Layer 10 of a small transformer language model trained on English Wikipedia (17 layers, counted from 0, width 128).
A neuron's activation on a vector x is GELU(weights . x + bias), where the dot is the dot product.

Input weights of the MLP neurons that the questions are about. A number n stands for (n - 128) times 0.0035.
n66 (bias -0.152): 167, 148, 118, 155, 135, 127, 169, 78, 136, 161, 144, 106, 89, 91, 125, 96, 143, 111, 101, 171, 156, 111, 128, 182, 148, 136, 92, 136, 94, 82, 175, 131, 138, 139, 125, 136, 140, 99, 145, 123, 171, 134, 88, 157, 143, 158, 111, 100, 152, 156, 131, 148, 116, 127, 140, 98, 107, 62, 128, 135, 165, 103, 120, 166, 119, 109, 145, 154, 144, 122, 142, 117, 110, 98, 81, 109, 110, 173, 179, 175, 120, 69, 97, 114, 216, 113, 126, 155, 123, 131, 102, 113, 167, 142, 52, 77, 111, 105, 136, 125, 201, 60, 164, 178, 143, 120, 80, 147, 160, 143, 162, 143, 109, 85, 133, 135, 163, 93, 110, 150, 101, 118, 143, 87, 134, 178, 143, 118
n84 (bias -0.161): 97, 170, 116, 118, 153, 143, 104, 202, 156, 175, 117, 109, 151, 139, 120, 86, 152, 128, 107, 148, 159, 160, 110, 97, 133, 86, 75, 138, 140, 99, 157, 175, 166, 156, 86, 95, 149, 178, 137, 158, 108, 101, 150, 186, 139, 111, 152, 129, 116, 154, 126, 193, 138, 149, 143, 143, 100, 157, 125, 145, 126, 78, 168, 135, 147, 124, 163, 102, 122, 106, 78, 138, 108, 124, 71, 104, 140, 124, 83, 120, 102, 128, 123, 167, 173, 196, 165, 126, 136, 111, 136, 110, 123, 109, 115, 101, 113, 189, 131, 113, 110, 121, 94, 149, 81, 123, 127, 125, 139, 54, 106, 151, 173, 153, 103, 174, 111, 149, 31, 125, 131, 129, 103, 99, 55, 132, 140, 110
n144 (bias -0.171): 87, 105, 172, 130, 119, 152, 115, 108, 105, 67, 104, 89, 119, 158, 101, 78, 147, 80, 160, 166, 95, 127, 150, 179, 160, 102, 121, 152, 85, 110, 140, 167, 140, 86, 173, 135, 162, 73, 109, 106, 169, 149, 135, 157, 131, 171, 125, 191, 136, 103, 157, 208, 151, 113, 125, 118, 80, 143, 139, 89, 104, 176, 118, 97, 164, 100, 145, 116, 170, 102, 182, 82, 52, 137, 184, 119, 103, 132, 118, 107, 142, 158, 123, 138, 124, 168, 90, 121, 126, 131, 115, 137, 68, 148, 123, 82, 118, 126, 172, 149, 123, 88, 164, 131, 112, 188, 138, 145, 104, 100, 115, 150, 166, 192, 103, 133, 138, 146, 55, 117, 108, 136, 130, 134, 158, 99, 98, 94
n185 (bias -0.193): 112, 109, 62, 121, 141, 150, 117, 130, 139, 148, 116, 176, 129, 175, 103, 94, 132, 86, 136, 129, 105, 149, 147, 129, 125, 106, 117, 62, 89, 108, 112, 134, 169, 172, 87, 82, 115, 137, 131, 122, 135, 80, 150, 99, 136, 129, 105, 113, 117, 198, 211, 175, 160, 125, 139, 147, 120, 124, 142, 104, 110, 89, 141, 118, 122, 125, 125, 116, 119, 108, 96, 107, 128, 158, 127, 113, 106, 126, 176, 140, 111, 112, 152, 109, 87, 82, 143, 105, 145, 168, 102, 179, 125, 136, 145, 146, 79, 185, 85, 137, 130, 95, 176, 90, 140, 104, 135, 168, 169, 141, 147, 115, 159, 187, 115, 208, 104, 187, 162, 142, 107, 103, 123, 131, 106, 129, 106, 139
n220 (bias -0.160): 130, 149, 105, 123, 139, 171, 102, 132, 113, 135, 119, 134, 96, 184, 125, 126, 129, 145, 161, 150, 110, 98, 163, 89, 144, 97, 152, 100, 137, 153, 91, 104, 128, 116, 104, 91, 144, 139, 141, 115, 93, 145, 162, 121, 153, 127, 120, 169, 147, 153, 145, 173, 141, 122, 172, 148, 113, 156, 49, 140, 118, 145, 118, 152, 137, 99, 156, 134, 128, 106, 124, 160, 128, 118, 45, 129, 102, 136, 174, 151, 126, 150, 128, 117, 128, 140, 86, 90, 200, 91, 115, 104, 117, 98, 103, 150, 108, 84, 93, 97, 86, 87, 101, 126, 160, 181, 179, 116, 126, 156, 73, 148, 100, 101, 119, 148, 107, 131, 161, 154, 148, 133, 162, 115, 148, 189, 82, 153
n259 (bias -0.243): 74, 163, 149, 68, 143, 121, 59, 140, 120, 134, 123, 150, 128, 171, 217, 171, 168, 135, 156, 160, 137, 139, 103, 133, 126, 110, 104, 122, 144, 104, 132, 71, 126, 205, 95, 112, 85, 72, 165, 43, 105, 64, 109, 82, 154, 122, 184, 116, 104, 114, 112, 153, 120, 115, 91, 83, 136, 174, 116, 121, 89, 136, 193, 113, 150, 140, 116, 93, 131, 126, 46, 121, 157, 110, 106, 138, 114, 135, 174, 130, 86, 143, 183, 155, 110, 82, 74, 83, 177, 128, 186, 174, 142, 121, 184, 183, 200, 113, 124, 100, 129, 117, 124, 173, 195, 139, 131, 164, 161, 173, 182, 140, 156, 181, 153, 88, 103, 124, 75, 107, 129, 111, 99, 105, 123, 96, 117, 81
n359 (bias -0.226): 150, 109, 131, 122, 130, 143, 99, 122, 133, 103, 129, 177, 186, 116, 115, 114, 96, 121, 130, 124, 122, 179, 125, 120, 105, 134, 100, 130, 107, 163, 112, 154, 141, 119, 144, 124, 115, 187, 80, 138, 158, 120, 114, 187, 114, 133, 163, 106, 82, 125, 81, 128, 173, 173, 89, 114, 125, 171, 160, 76, 137, 139, 144, 97, 134, 131, 97, 128, 127, 103, 101, 74, 172, 99, 131, 186, 83, 57, 138, 115, 182, 76, 116, 138, 149, 147, 158, 116, 135, 116, 129, 124, 114, 95, 128, 101, 116, 106, 145, 153, 144, 82, 150, 162, 152, 164, 115, 163, 124, 196, 67, 108, 79, 139, 140, 147, 106, 150, 166, 103, 159, 85, 132, 177, 146, 119, 96, 197
n428 (bias -0.107): 134, 133, 131, 93, 157, 115, 104, 173, 80, 124, 137, 167, 83, 146, 166, 115, 149, 99, 134, 149, 160, 119, 176, 155, 56, 87, 187, 129, 118, 80, 117, 165, 179, 106, 135, 143, 129, 104, 54, 119, 174, 143, 118, 115, 102, 92, 150, 152, 119, 135, 116, 109, 158, 150, 155, 166, 175, 170, 73, 99, 126, 154, 98, 125, 106, 230, 142, 99, 166, 110, 150, 82, 113, 60, 137, 143, 162, 52, 145, 155, 113, 156, 106, 92, 157, 72, 122, 115, 149, 161, 145, 94, 72, 160, 106, 127, 87, 112, 102, 111, 155, 140, 138, 106, 155, 113, 140, 137, 126, 116, 126, 135, 88, 133, 154, 171, 116, 139, 111, 117, 161, 134, 130, 136, 127, 162, 95, 113
n436 (bias -0.173): 85, 182, 95, 65, 63, 123, 91, 120, 120, 99, 131, 139, 151, 103, 110, 142, 132, 74, 182, 154, 196, 164, 159, 85, 129, 122, 141, 102, 112, 87, 91, 149, 128, 143, 130, 144, 169, 193, 92, 100, 90, 217, 107, 155, 112, 123, 157, 96, 172, 117, 161, 174, 154, 78, 119, 116, 141, 99, 107, 156, 126, 117, 111, 178, 167, 159, 142, 166, 159, 90, 123, 84, 179, 108, 120, 145, 178, 149, 151, 135, 100, 117, 176, 86, 115, 143, 114, 182, 184, 103, 97, 126, 110, 82, 143, 104, 92, 154, 115, 88, 127, 108, 123, 155, 22, 83, 138, 154, 161, 86, 127, 116, 152, 118, 143, 121, 140, 122, 110, 118, 196, 127, 145, 204, 138, 137, 65, 115
n490 (bias -0.088): 156, 105, 103, 146, 116, 164, 160, 217, 151, 144, 104, 119, 174, 136, 111, 93, 127, 81, 126, 125, 170, 71, 155, 137, 89, 128, 134, 178, 176, 112, 147, 149, 164, 135, 130, 154, 86, 69, 143, 144, 106, 108, 131, 133, 166, 138, 150, 127, 144, 125, 146, 109, 171, 104, 179, 130, 96, 152, 94, 126, 152, 57, 116, 90, 112, 96, 175, 150, 98, 180, 132, 105, 197, 104, 97, 100, 118, 112, 133, 185, 199, 152, 105, 132, 122, 78, 163, 110, 99, 124, 108, 101, 103, 112, 102, 163, 97, 148, 93, 170, 32, 174, 70, 110, 98, 101, 135, 150, 127, 132, 80, 136, 111, 145, 92, 102, 145, 150, 155, 133, 169, 95, 157, 185, 177, 116, 124, 128
n492 (bias -0.149): 107, 158, 149, 141, 169, 125, 123, 151, 162, 132, 217, 138, 124, 132, 112, 110, 161, 107, 125, 127, 158, 170, 87, 153, 113, 153, 149, 110, 168, 130, 150, 146, 99, 145, 120, 191, 91, 144, 128, 124, 123, 109, 62, 102, 138, 104, 76, 145, 94, 144, 126, 125, 124, 134, 110, 171, 114, 145, 115, 92, 143, 160, 103, 92, 87, 185, 167, 120, 86, 89, 110, 88, 112, 131, 85, 119, 175, 72, 135, 110, 123, 99, 136, 77, 122, 145, 162, 151, 93, 128, 109, 151, 147, 77, 220, 130, 191, 110, 141, 89, 85, 122, 102, 123, 173, 192, 205, 140, 113, 99, 93, 118, 133, 141, 103, 130, 101, 140, 105, 95, 125, 105, 90, 131, 141, 150, 151, 97
n500 (bias -0.166): 119, 48, 102, 181, 146, 145, 131, 94, 133, 204, 194, 94, 151, 135, 128, 164, 146, 87, 121, 108, 129, 115, 154, 183, 185, 93, 77, 137, 136, 100, 103, 127, 156, 121, 132, 146, 168, 130, 171, 130, 115, 112, 107, 146, 108, 127, 148, 116, 167, 169, 107, 135, 152, 131, 119, 128, 131, 119, 147, 129, 137, 125, 98, 123, 201, 149, 146, 154, 75, 188, 107, 83, 163, 108, 122, 137, 148, 150, 109, 194, 200, 129, 99, 111, 98, 77, 84, 85, 110, 137, 122, 97, 156, 147, 71, 143, 111, 107, 88, 249, 130, 113, 109, 66, 100, 149, 84, 164, 141, 124, 106, 131, 168, 110, 166, 142, 102, 125, 92, 121, 102, 135, 126, 50, 103, 33, 128, 139

Each question shows a token from some text and the vector x that enters the MLP there. A number n stands for (n - 128) times 0.054.

"er": 147, 86, 117, 82, 120, 103, 183, 111, 95, 87, 164, 135, 78, 127, 138, 134, 138, 154, 167, 130, 142, 145, 121, 110, 87, 90, 181, 105, 115, 115, 175, 175, 89, 172, 151, 151, 134, 140, 101, 116, 114, 130, 102, 138, 132, 99, 148, 74, 166, 130, 123, 117, 115, 135, 118, 120, 126, 81, 147, 150, 122, 107, 117, 121, 121, 122, 106, 144, 125, 108, 132, 158, 164, 155, 116, 99, 120, 131, 88, 139, 151, 150, 148, 100, 91, 133, 176, 152, 115, 165, 163, 117, 182, 108, 102, 120, 167, 136, 154, 139, 107, 112, 154, 152, 163, 110, 103, 141, 146, 128, 111, 175, 102, 133, 91, 124, 93, 140, 112, 153, 120, 119, 134, 131, 107, 94, 140, 143
Which three neurons fire most, strongest first? n66, n436, n492

" c": 160, 109, 131, 73, 107, 126, 158, 134, 92, 137, 117, 131, 85, 103, 131, 71, 125, 113, 165, 106, 88, 116, 121, 134, 103, 86, 157, 139, 96, 129, 173, 125, 93, 114, 110, 134, 123, 95, 139, 150, 104, 172, 133, 141, 92, 117, 140, 130, 146, 142, 87, 129, 143, 169, 124, 137, 147, 112, 123, 176, 154, 141, 110, 109, 95, 149, 121, 127, 119, 121, 195, 140, 134, 139, 121, 148, 107, 153, 60, 144, 107, 160, 137, 143, 88, 100, 167, 138, 105, 126, 159, 138, 187, 128, 111, 138, 177, 187, 126, 153, 161, 125, 115, 112, 139, 117, 110, 156, 98, 126, 139, 149, 116, 127, 106, 140, 122, 105, 125, 168, 121, 129, 115, 156, 96, 100, 135, 140
Which neuron lights up most? n428

"A": 153, 116, 138, 71, 124, 158, 128, 124, 118, 124, 147, 135, 93, 126, 115, 116, 101, 119, 169, 84, 117, 117, 96, 97, 145, 117, 174, 153, 147, 167, 165, 166, 91, 191, 144, 114, 145, 108, 93, 127, 142, 138, 152, 174, 145, 99, 103, 103, 176, 121, 93, 122, 72, 116, 153, 139, 115, 94, 115, 173, 94, 101, 155, 74, 99, 137, 126, 93, 130, 88, 178, 106, 124, 118, 121, 133, 152, 158, 83, 116, 175, 140, 167, 131, 108, 142, 113, 143, 123, 145, 136, 116, 164, 128, 133, 97, 89, 180, 149, 119, 141, 132, 148, 113, 148, 122, 117, 124, 117, 136, 144, 163, 117, 103, 111, 112, 118, 147, 92, 142, 110, 132, 106, 140, 146, 127, 154, 147
Which two neurons fire most, strongest first? n144, n84

" First": 137, 134, 139, 65, 98, 126, 144, 143, 84, 129, 133, 155, 93, 137, 136, 118, 134, 126, 149, 172, 138, 123, 107, 61, 102, 95, 188, 126, 126, 171, 172, 178, 98, 141, 140, 100, 146, 128, 141, 128, 143, 132, 115, 149, 130, 96, 143, 126, 177, 158, 134, 105, 103, 149, 150, 114, 138, 123, 113, 148, 121, 68, 184, 72, 89, 131, 152, 88, 118, 153, 152, 146, 153, 144, 121, 97, 115, 157, 55, 122, 116, 155, 160, 130, 116, 131, 132, 125, 110, 128, 127, 111, 153, 140, 131, 128, 133, 142, 159, 135, 143, 141, 148, 118, 154, 125, 96, 121, 105, 141, 100, 162, 105, 96, 98, 156, 114, 115, 108, 156, 109, 80, 134, 130, 118, 99, 156, 146
Which neuron lights up most? n84

"e": 156, 106, 124, 128, 110, 130, 151, 138, 106, 130, 152, 179, 88, 93, 129, 138, 92, 124, 174, 121, 68, 128, 102, 135, 100, 120, 177, 108, 110, 151, 191, 134, 78, 154, 100, 96, 159, 125, 152, 120, 121, 173, 150, 152, 127, 111, 133, 88, 141, 122, 91, 118, 102, 164, 143, 114, 146, 139, 125, 120, 132, 141, 154, 119, 115, 120, 118, 97, 128, 135, 113, 102, 96, 139, 134, 128, 141, 173, 61, 131, 109, 95, 122, 123, 80, 119, 148, 112, 108, 149, 110, 118, 172, 119, 121, 136, 152, 152, 136, 156, 107, 142, 141, 119, 167, 140, 132, 141, 153, 134, 112, 181, 97, 155, 114, 140, 116, 98, 119, 186, 142, 70, 101, 146, 134, 107, 147, 150
Which neuron lights up most? n359

" had": 105, 128, 141, 102, 127, 166, 128, 149, 100, 137, 151, 166, 89, 153, 134, 108, 148, 109, 187, 124, 96, 102, 117, 80, 129, 106, 158, 157, 140, 120, 163, 131, 88, 173, 121, 130, 146, 110, 137, 130, 137, 178, 155, 136, 102, 133, 110, 116, 108, 105, 128, 119, 110, 210, 154, 102, 123, 117, 155, 150, 75, 126, 154, 97, 111, 103, 152, 118, 145, 123, 157, 138, 126, 126, 97, 139, 98, 145, 88, 120, 139, 134, 109, 108, 75, 90, 130, 119, 140, 114, 132, 174, 141, 95, 130, 142, 138, 166, 131, 180, 157, 121, 154, 137, 112, 93, 91, 126, 137, 141, 117, 159, 145, 134, 117, 143, 120, 113, 115, 145, 138, 110, 97, 110, 110, 63, 155, 138
Which two neurons fire most, strongest first? n259, n185

"W": 135, 127, 154, 111, 96, 146, 140, 118, 117, 76, 160, 151, 110, 120, 130, 112, 132, 116, 146, 79, 107, 112, 83, 96, 104, 73, 145, 113, 133, 122, 129, 148, 65, 141, 123, 109, 131, 96, 127, 107, 147, 146, 140, 165, 145, 170, 74, 108, 139, 83, 92, 161, 107, 130, 184, 150, 150, 111, 139, 162, 93, 120, 145, 105, 99, 155, 140, 120, 163, 128, 178, 134, 142, 139, 143, 152, 121, 147, 48, 149, 157, 197, 116, 145, 123, 132, 117, 124, 143, 153, 108, 139, 141, 126, 119, 93, 141, 169, 130, 143, 97, 135, 127, 140, 142, 128, 150, 143, 117, 134, 153, 84, 148, 120, 119, 121, 124, 130, 111, 157, 63, 143, 98, 107, 155, 134, 132, 153
The most active neuron and its activation: n144, at about 2.7

" 8": 101, 121, 150, 110, 82, 106, 169, 112, 150, 149, 159, 154, 112, 121, 136, 105, 93, 107, 186, 119, 92, 87, 114, 135, 120, 140, 148, 100, 110, 123, 193, 120, 60, 129, 126, 109, 139, 161, 136, 149, 118, 138, 127, 150, 147, 121, 126, 115, 136, 145, 113, 114, 107, 97, 148, 138, 124, 126, 90, 139, 119, 160, 164, 108, 133, 122, 172, 93, 136, 151, 185, 148, 149, 149, 127, 140, 95, 142, 94, 100, 130, 144, 123, 109, 103, 93, 113, 128, 95, 140, 97, 162, 145, 59, 136, 149, 130, 142, 150, 167, 147, 104, 105, 152, 191, 98, 114, 148, 120, 114, 83, 149, 133, 131, 123, 152, 140, 129, 141, 178, 137, 140, 80, 108, 90, 126, 127, 153
Which three neurons fire most, strongest first? n492, n220, n185

" as": 111, 145, 146, 103, 103, 143, 152, 138, 131, 147, 179, 141, 114, 95, 135, 113, 138, 135, 196, 113, 114, 96, 126, 61, 130, 113, 156, 126, 142, 135, 181, 139, 87, 129, 148, 85, 145, 99, 113, 141, 121, 188, 157, 130, 89, 103, 140, 121, 119, 122, 113, 123, 99, 155, 106, 142, 167, 130, 146, 192, 105, 124, 158, 125, 92, 132, 130, 118, 144, 119, 129, 122, 115, 118, 152, 128, 106, 152, 96, 121, 106, 169, 130, 95, 104, 84, 128, 132, 118, 108, 145, 144, 150, 97, 121, 125, 128, 166, 122, 159, 128, 140, 135, 121, 156, 113, 132, 157, 140, 95, 65, 184, 141, 121, 107, 167, 92, 100, 132, 160, 120, 139, 123, 132, 115, 69, 138, 121
Which neuron lights up most? n84

"s": 145, 110, 125, 88, 105, 128, 153, 142, 109, 118, 122, 155, 124, 121, 128, 141, 119, 149, 161, 88, 54, 101, 114, 90, 132, 137, 193, 104, 123, 120, 178, 168, 64, 147, 133, 152, 142, 130, 116, 120, 115, 175, 98, 143, 92, 115, 143, 148, 156, 132, 135, 117, 61, 159, 111, 119, 153, 104, 128, 174, 147, 99, 112, 129, 124, 143, 101, 138, 144, 113, 139, 139, 130, 147, 148, 126, 124, 156, 88, 117, 97, 157, 125, 139, 96, 129, 130, 109, 118, 157, 150, 171, 123, 109, 140, 142, 99, 152, 108, 120, 129, 115, 131, 124, 125, 112, 118, 144, 79, 91, 131, 202, 105, 149, 162, 128, 116, 139, 115, 199, 164, 122, 88, 146, 92, 109, 135, 144
Which neuron lights up most? n436

" be": 132, 126, 149, 96, 87, 133, 146, 134, 122, 154, 187, 147, 86, 109, 169, 112, 153, 105, 170, 118, 104, 136, 94, 82, 124, 114, 166, 112, 112, 136, 171, 137, 82, 119, 140, 159, 130, 149, 137, 129, 107, 166, 134, 163, 144, 61, 134, 87, 141, 120, 128, 84, 84, 183, 133, 130, 128, 130, 117, 127, 116, 108, 142, 110, 83, 144, 148, 120, 142, 122, 132, 130, 117, 123, 124, 166, 124, 161, 86, 134, 92, 132, 114, 125, 114, 79, 127, 157, 139, 136, 152, 143, 148, 133, 103, 147, 120, 159, 133, 168, 128, 116, 147, 139, 177, 116, 115, 148, 109, 145, 151, 138, 105, 166, 81, 117, 158, 120, 136, 152, 102, 102, 143, 95, 99, 72, 124, 130
Which three neurons fire most, strongest first? n259, n428, n66

"le": 177, 96, 117, 106, 119, 110, 148, 127, 135, 96, 164, 181, 96, 99, 126, 135, 146, 176, 181, 153, 98, 128, 102, 107, 94, 150, 144, 100, 127, 157, 162, 156, 133, 120, 110, 101, 116, 124, 120, 84, 122, 162, 144, 154, 109, 117, 155, 98, 120, 94, 68, 111, 144, 122, 157, 144, 158, 137, 102, 171, 113, 122, 112, 92, 148, 120, 120, 133, 131, 113, 136, 165, 113, 158, 87, 135, 118, 127, 45, 142, 150, 161, 104, 120, 140, 157, 134, 107, 122, 152, 119, 110, 139, 111, 119, 125, 111, 130, 160, 144, 95, 122, 114, 144, 183, 151, 110, 101, 178, 144, 111, 140, 117, 143, 138, 132, 114, 108, 104, 150, 133, 150, 115, 126, 169, 107, 115, 122
Which neuron lights up most? n220

"an": 134, 96, 96, 126, 122, 118, 141, 121, 76, 108, 160, 166, 118, 80, 120, 140, 112, 109, 181, 122, 105, 107, 128, 82, 116, 132, 131, 84, 137, 128, 155, 159, 99, 139, 122, 130, 114, 113, 134, 114, 126, 135, 122, 161, 94, 175, 164, 96, 153, 98, 113, 108, 126, 109, 135, 115, 132, 162, 125, 136, 73, 114, 148, 115, 169, 95, 137, 99, 133, 147, 176, 153, 158, 156, 107, 153, 119, 144, 75, 109, 136, 140, 107, 136, 124, 136, 145, 114, 164, 160, 109, 131, 152, 100, 162, 170, 98, 112, 134, 143, 136, 134, 133, 144, 155, 138, 112, 103, 96, 103, 120, 157, 109, 195, 122, 97, 102, 146, 95, 138, 136, 154, 138, 178, 116, 85, 147, 178
The most active neuron and its activation: n359, at about 1.3

"ch": 153, 88, 135, 112, 93, 110, 139, 159, 102, 125, 116, 151, 85, 102, 130, 112, 133, 126, 180, 102, 90, 102, 110, 97, 152, 122, 164, 119, 128, 128, 176, 138, 76, 135, 140, 174, 130, 131, 133, 101, 143, 150, 109, 152, 109, 142, 158, 133, 156, 132, 117, 95, 63, 181, 143, 132, 171, 109, 100, 145, 128, 100, 122, 71, 121, 129, 119, 120, 159, 152, 161, 117, 130, 125, 120, 119, 156, 144, 80, 116, 85, 155, 137, 145, 104, 147, 161, 132, 122, 159, 131, 162, 125, 112, 114, 126, 160, 130, 108, 152, 128, 146, 123, 120, 154, 94, 89, 125, 76, 118, 152, 144, 114, 123, 154, 109, 143, 143, 102, 198, 154, 150, 119, 161, 111, 73, 134, 113
Which neuron lights up most? n428

").": 142, 134, 145, 105, 119, 132, 148, 100, 123, 124, 154, 165, 91, 140, 84, 106, 109, 132, 201, 120, 122, 105, 102, 100, 119, 107, 158, 124, 137, 134, 160, 113, 107, 143, 111, 96, 135, 109, 140, 167, 140, 167, 135, 128, 120, 102, 146, 149, 154, 113, 106, 108, 100, 152, 146, 127, 153, 112, 130, 160, 85, 143, 171, 105, 94, 122, 117, 113, 119, 105, 141, 134, 134, 184, 142, 140, 113, 121, 75, 182, 129, 136, 103, 130, 52, 114, 142, 137, 125, 112, 110, 131, 158, 116, 120, 147, 155, 161, 176, 168, 134, 76, 142, 121, 164, 105, 114, 131, 109, 120, 101, 157, 138, 130, 127, 131, 128, 117, 145, 162, 109, 121, 144, 133, 104, 97, 134, 120
Which neuron lights up most? n185

"ten": 147, 93, 154, 109, 57, 126, 139, 102, 146, 89, 165, 133, 103, 128, 147, 117, 107, 148, 191, 126, 111, 119, 98, 90, 118, 63, 146, 114, 138, 112, 125, 149, 61, 161, 115, 116, 146, 159, 106, 109, 146, 148, 130, 164, 154, 126, 148, 115, 120, 137, 95, 97, 142, 182, 110, 104, 125, 136, 143, 154, 94, 130, 142, 115, 138, 126, 82, 118, 116, 153, 193, 139, 133, 169, 130, 151, 106, 153, 79, 122, 98, 145, 128, 139, 130, 110, 91, 170, 171, 137, 114, 129, 141, 144, 116, 149, 115, 162, 134, 142, 109, 152, 115, 159, 154, 99, 65, 152, 121, 137, 114, 152, 108, 118, 121, 143, 132, 80, 135, 153, 146, 125, 92, 117, 104, 142, 119, 165
Which neuron lights up most? n359

" N": 136, 107, 110, 46, 88, 130, 145, 122, 107, 114, 157, 151, 122, 113, 147, 101, 116, 82, 182, 128, 92, 139, 102, 70, 139, 99, 141, 101, 119, 132, 183, 131, 83, 147, 137, 101, 184, 104, 107, 135, 117, 171, 120, 123, 124, 107, 135, 143, 134, 133, 112, 124, 107, 129, 153, 129, 138, 97, 96, 164, 124, 139, 138, 105, 82, 125, 134, 129, 110, 152, 164, 118, 169, 133, 109, 136, 130, 122, 74, 128, 129, 159, 141, 112, 88, 132, 163, 147, 94, 165, 136, 157, 157, 132, 138, 138, 150, 149, 166, 134, 172, 111, 104, 152, 115, 140, 119, 154, 82, 149, 121, 134, 130, 95, 120, 120, 144, 145, 140, 175, 111, 137, 135, 174, 95, 139, 133, 126
Which neuron lights up most? n436

" of": 121, 154, 138, 99, 88, 131, 151, 123, 78, 133, 156, 183, 94, 114, 109, 117, 114, 103, 227, 103, 92, 123, 124, 69, 96, 137, 159, 112, 130, 162, 160, 150, 84, 139, 138, 77, 132, 141, 139, 122, 124, 168, 164, 140, 118, 113, 112, 130, 123, 100, 89, 117, 106, 163, 135, 149, 148, 150, 115, 165, 114, 88, 140, 107, 99, 98, 132, 165, 128, 98, 140, 158, 132, 154, 129, 130, 118, 129, 90, 134, 112, 168, 108, 123, 100, 128, 144, 138, 100, 137, 143, 120, 154, 107, 118, 132, 134, 141, 126, 172, 117, 126, 129, 149, 163, 130, 120, 144, 153, 130, 92, 147, 133, 108, 105, 147, 127, 89, 146, 136, 138, 127, 136, 156, 143, 94, 105, 131
Which neuron lights up most? n220

"S": 109, 123, 149, 91, 105, 171, 132, 133, 115, 115, 198, 138, 135, 115, 108, 112, 124, 131, 148, 106, 106, 110, 135, 108, 111, 105, 139, 142, 93, 107, 159, 156, 72, 113, 125, 157, 139, 139, 148, 137, 113, 144, 129, 135, 108, 118, 88, 120, 137, 116, 92, 105, 77, 134, 157, 161, 89, 103, 154, 174, 116, 139, 125, 105, 108, 179, 143, 99, 127, 144, 200, 119, 163, 126, 144, 131, 144, 140, 53, 117, 144, 169, 108, 168, 93, 125, 134, 167, 136, 142, 135, 154, 122, 107, 166, 142, 101, 154, 169, 145, 126, 96, 132, 144, 136, 126, 101, 98, 118, 143, 139, 151, 94, 117, 102, 142, 111, 152, 79, 159, 82, 122, 101, 158, 104, 154, 147, 125
Which two neurons fire most, strongest first? n492, n144

"in": 137, 125, 111, 100, 95, 118, 142, 138, 111, 113, 190, 126, 95, 99, 128, 153, 122, 177, 202, 107, 124, 136, 124, 96, 89, 80, 130, 111, 105, 147, 167, 157, 74, 155, 114, 138, 113, 130, 145, 137, 130, 155, 136, 143, 136, 123, 190, 95, 182, 137, 134, 117, 98, 140, 128, 141, 137, 82, 135, 146, 113, 144, 126, 101, 87, 152, 130, 107, 80, 147, 114, 117, 180, 152, 108, 157, 110, 144, 118, 143, 113, 145, 118, 156, 69, 149, 153, 169, 120, 151, 139, 122, 132, 73, 117, 106, 122, 134, 141, 126, 126, 145, 119, 152, 126, 140, 140, 145, 153, 106, 133, 165, 84, 108, 106, 149, 108, 119, 106, 167, 72, 122, 118, 107, 117, 108, 132, 153
Which neuron lights up most? n436

" first": 123, 143, 144, 90, 68, 121, 170, 141, 86, 159, 177, 158, 95, 170, 162, 80, 126, 115, 135, 183, 98, 110, 112, 88, 121, 73, 207, 124, 140, 144, 129, 153, 98, 167, 135, 84, 152, 145, 138, 127, 121, 133, 130, 169, 103, 94, 126, 105, 143, 147, 128, 113, 119, 181, 148, 127, 121, 155, 120, 129, 111, 77, 163, 125, 77, 118, 140, 84, 145, 147, 155, 136, 141, 139, 138, 153, 110, 150, 63, 136, 130, 149, 135, 121, 116, 110, 132, 147, 124, 139, 111, 107, 133, 142, 121, 143, 116, 142, 151, 134, 130, 132, 138, 115, 167, 126, 111, 151, 111, 150, 128, 120, 135, 92, 103, 135, 148, 100, 118, 152, 110, 80, 125, 124, 122, 85, 130, 122
Which three neurons fire most, strongest first? n428, n84, n185

" pro": 135, 93, 129, 99, 124, 145, 154, 139, 105, 154, 159, 108, 73, 117, 151, 107, 136, 163, 176, 120, 109, 122, 113, 91, 114, 97, 173, 85, 101, 118, 170, 142, 132, 143, 120, 130, 126, 119, 137, 131, 147, 160, 131, 143, 122, 112, 126, 103, 162, 112, 110, 111, 118, 167, 120, 133, 165, 112, 147, 189, 118, 121, 154, 85, 123, 154, 165, 129, 112, 112, 160, 172, 115, 127, 130, 144, 114, 155, 89, 145, 111, 124, 123, 92, 80, 78, 173, 111, 93, 105, 139, 164, 150, 96, 127, 74, 149, 137, 116, 164, 155, 107, 120, 133, 167, 137, 95, 162, 142, 126, 75, 168, 140, 136, 115, 144, 89, 102, 118, 173, 127, 112, 135, 127, 142, 95, 136, 130
Which two neurons fire most, strongest first? n500, n66

"15": 126, 104, 140, 61, 133, 147, 164, 148, 132, 99, 146, 169, 126, 139, 128, 103, 111, 135, 144, 110, 106, 115, 107, 120, 81, 105, 155, 87, 129, 114, 197, 173, 84, 120, 144, 118, 122, 124, 160, 123, 150, 117, 87, 144, 125, 125, 150, 120, 126, 125, 125, 113, 91, 124, 129, 158, 127, 137, 143, 160, 136, 128, 136, 91, 117, 141, 127, 141, 150, 145, 164, 116, 132, 139, 134, 142, 116, 162, 75, 118, 65, 137, 147, 125, 112, 103, 120, 135, 85, 100, 114, 129, 148, 120, 127, 107, 124, 165, 153, 179, 121, 140, 135, 159, 126, 120, 140, 106, 98, 140, 78, 183, 112, 169, 111, 153, 128, 88, 106, 202, 102, 145, 123, 167, 107, 111, 104, 158
Which neuron lights up most? n144

"ley": 141, 152, 79, 108, 120, 93, 151, 140, 122, 133, 200, 155, 119, 147, 147, 130, 137, 150, 157, 109, 65, 91, 106, 137, 131, 119, 154, 88, 108, 124, 164, 112, 86, 170, 105, 110, 128, 123, 146, 105, 134, 146, 91, 130, 141, 110, 98, 140, 126, 133, 133, 112, 110, 129, 166, 116, 145, 100, 152, 170, 92, 162, 141, 106, 100, 144, 121, 120, 136, 127, 168, 153, 157, 120, 134, 121, 111, 126, 30, 128, 150, 144, 113, 137, 136, 149, 80, 115, 146, 164, 64, 128, 149, 60, 132, 105, 132, 165, 156, 136, 134, 134, 104, 162, 187, 119, 117, 106, 143, 119, 138, 152, 119, 128, 149, 130, 145, 146, 127, 143, 139, 93, 98, 130, 121, 117, 142, 125
Which neuron lights up most? n492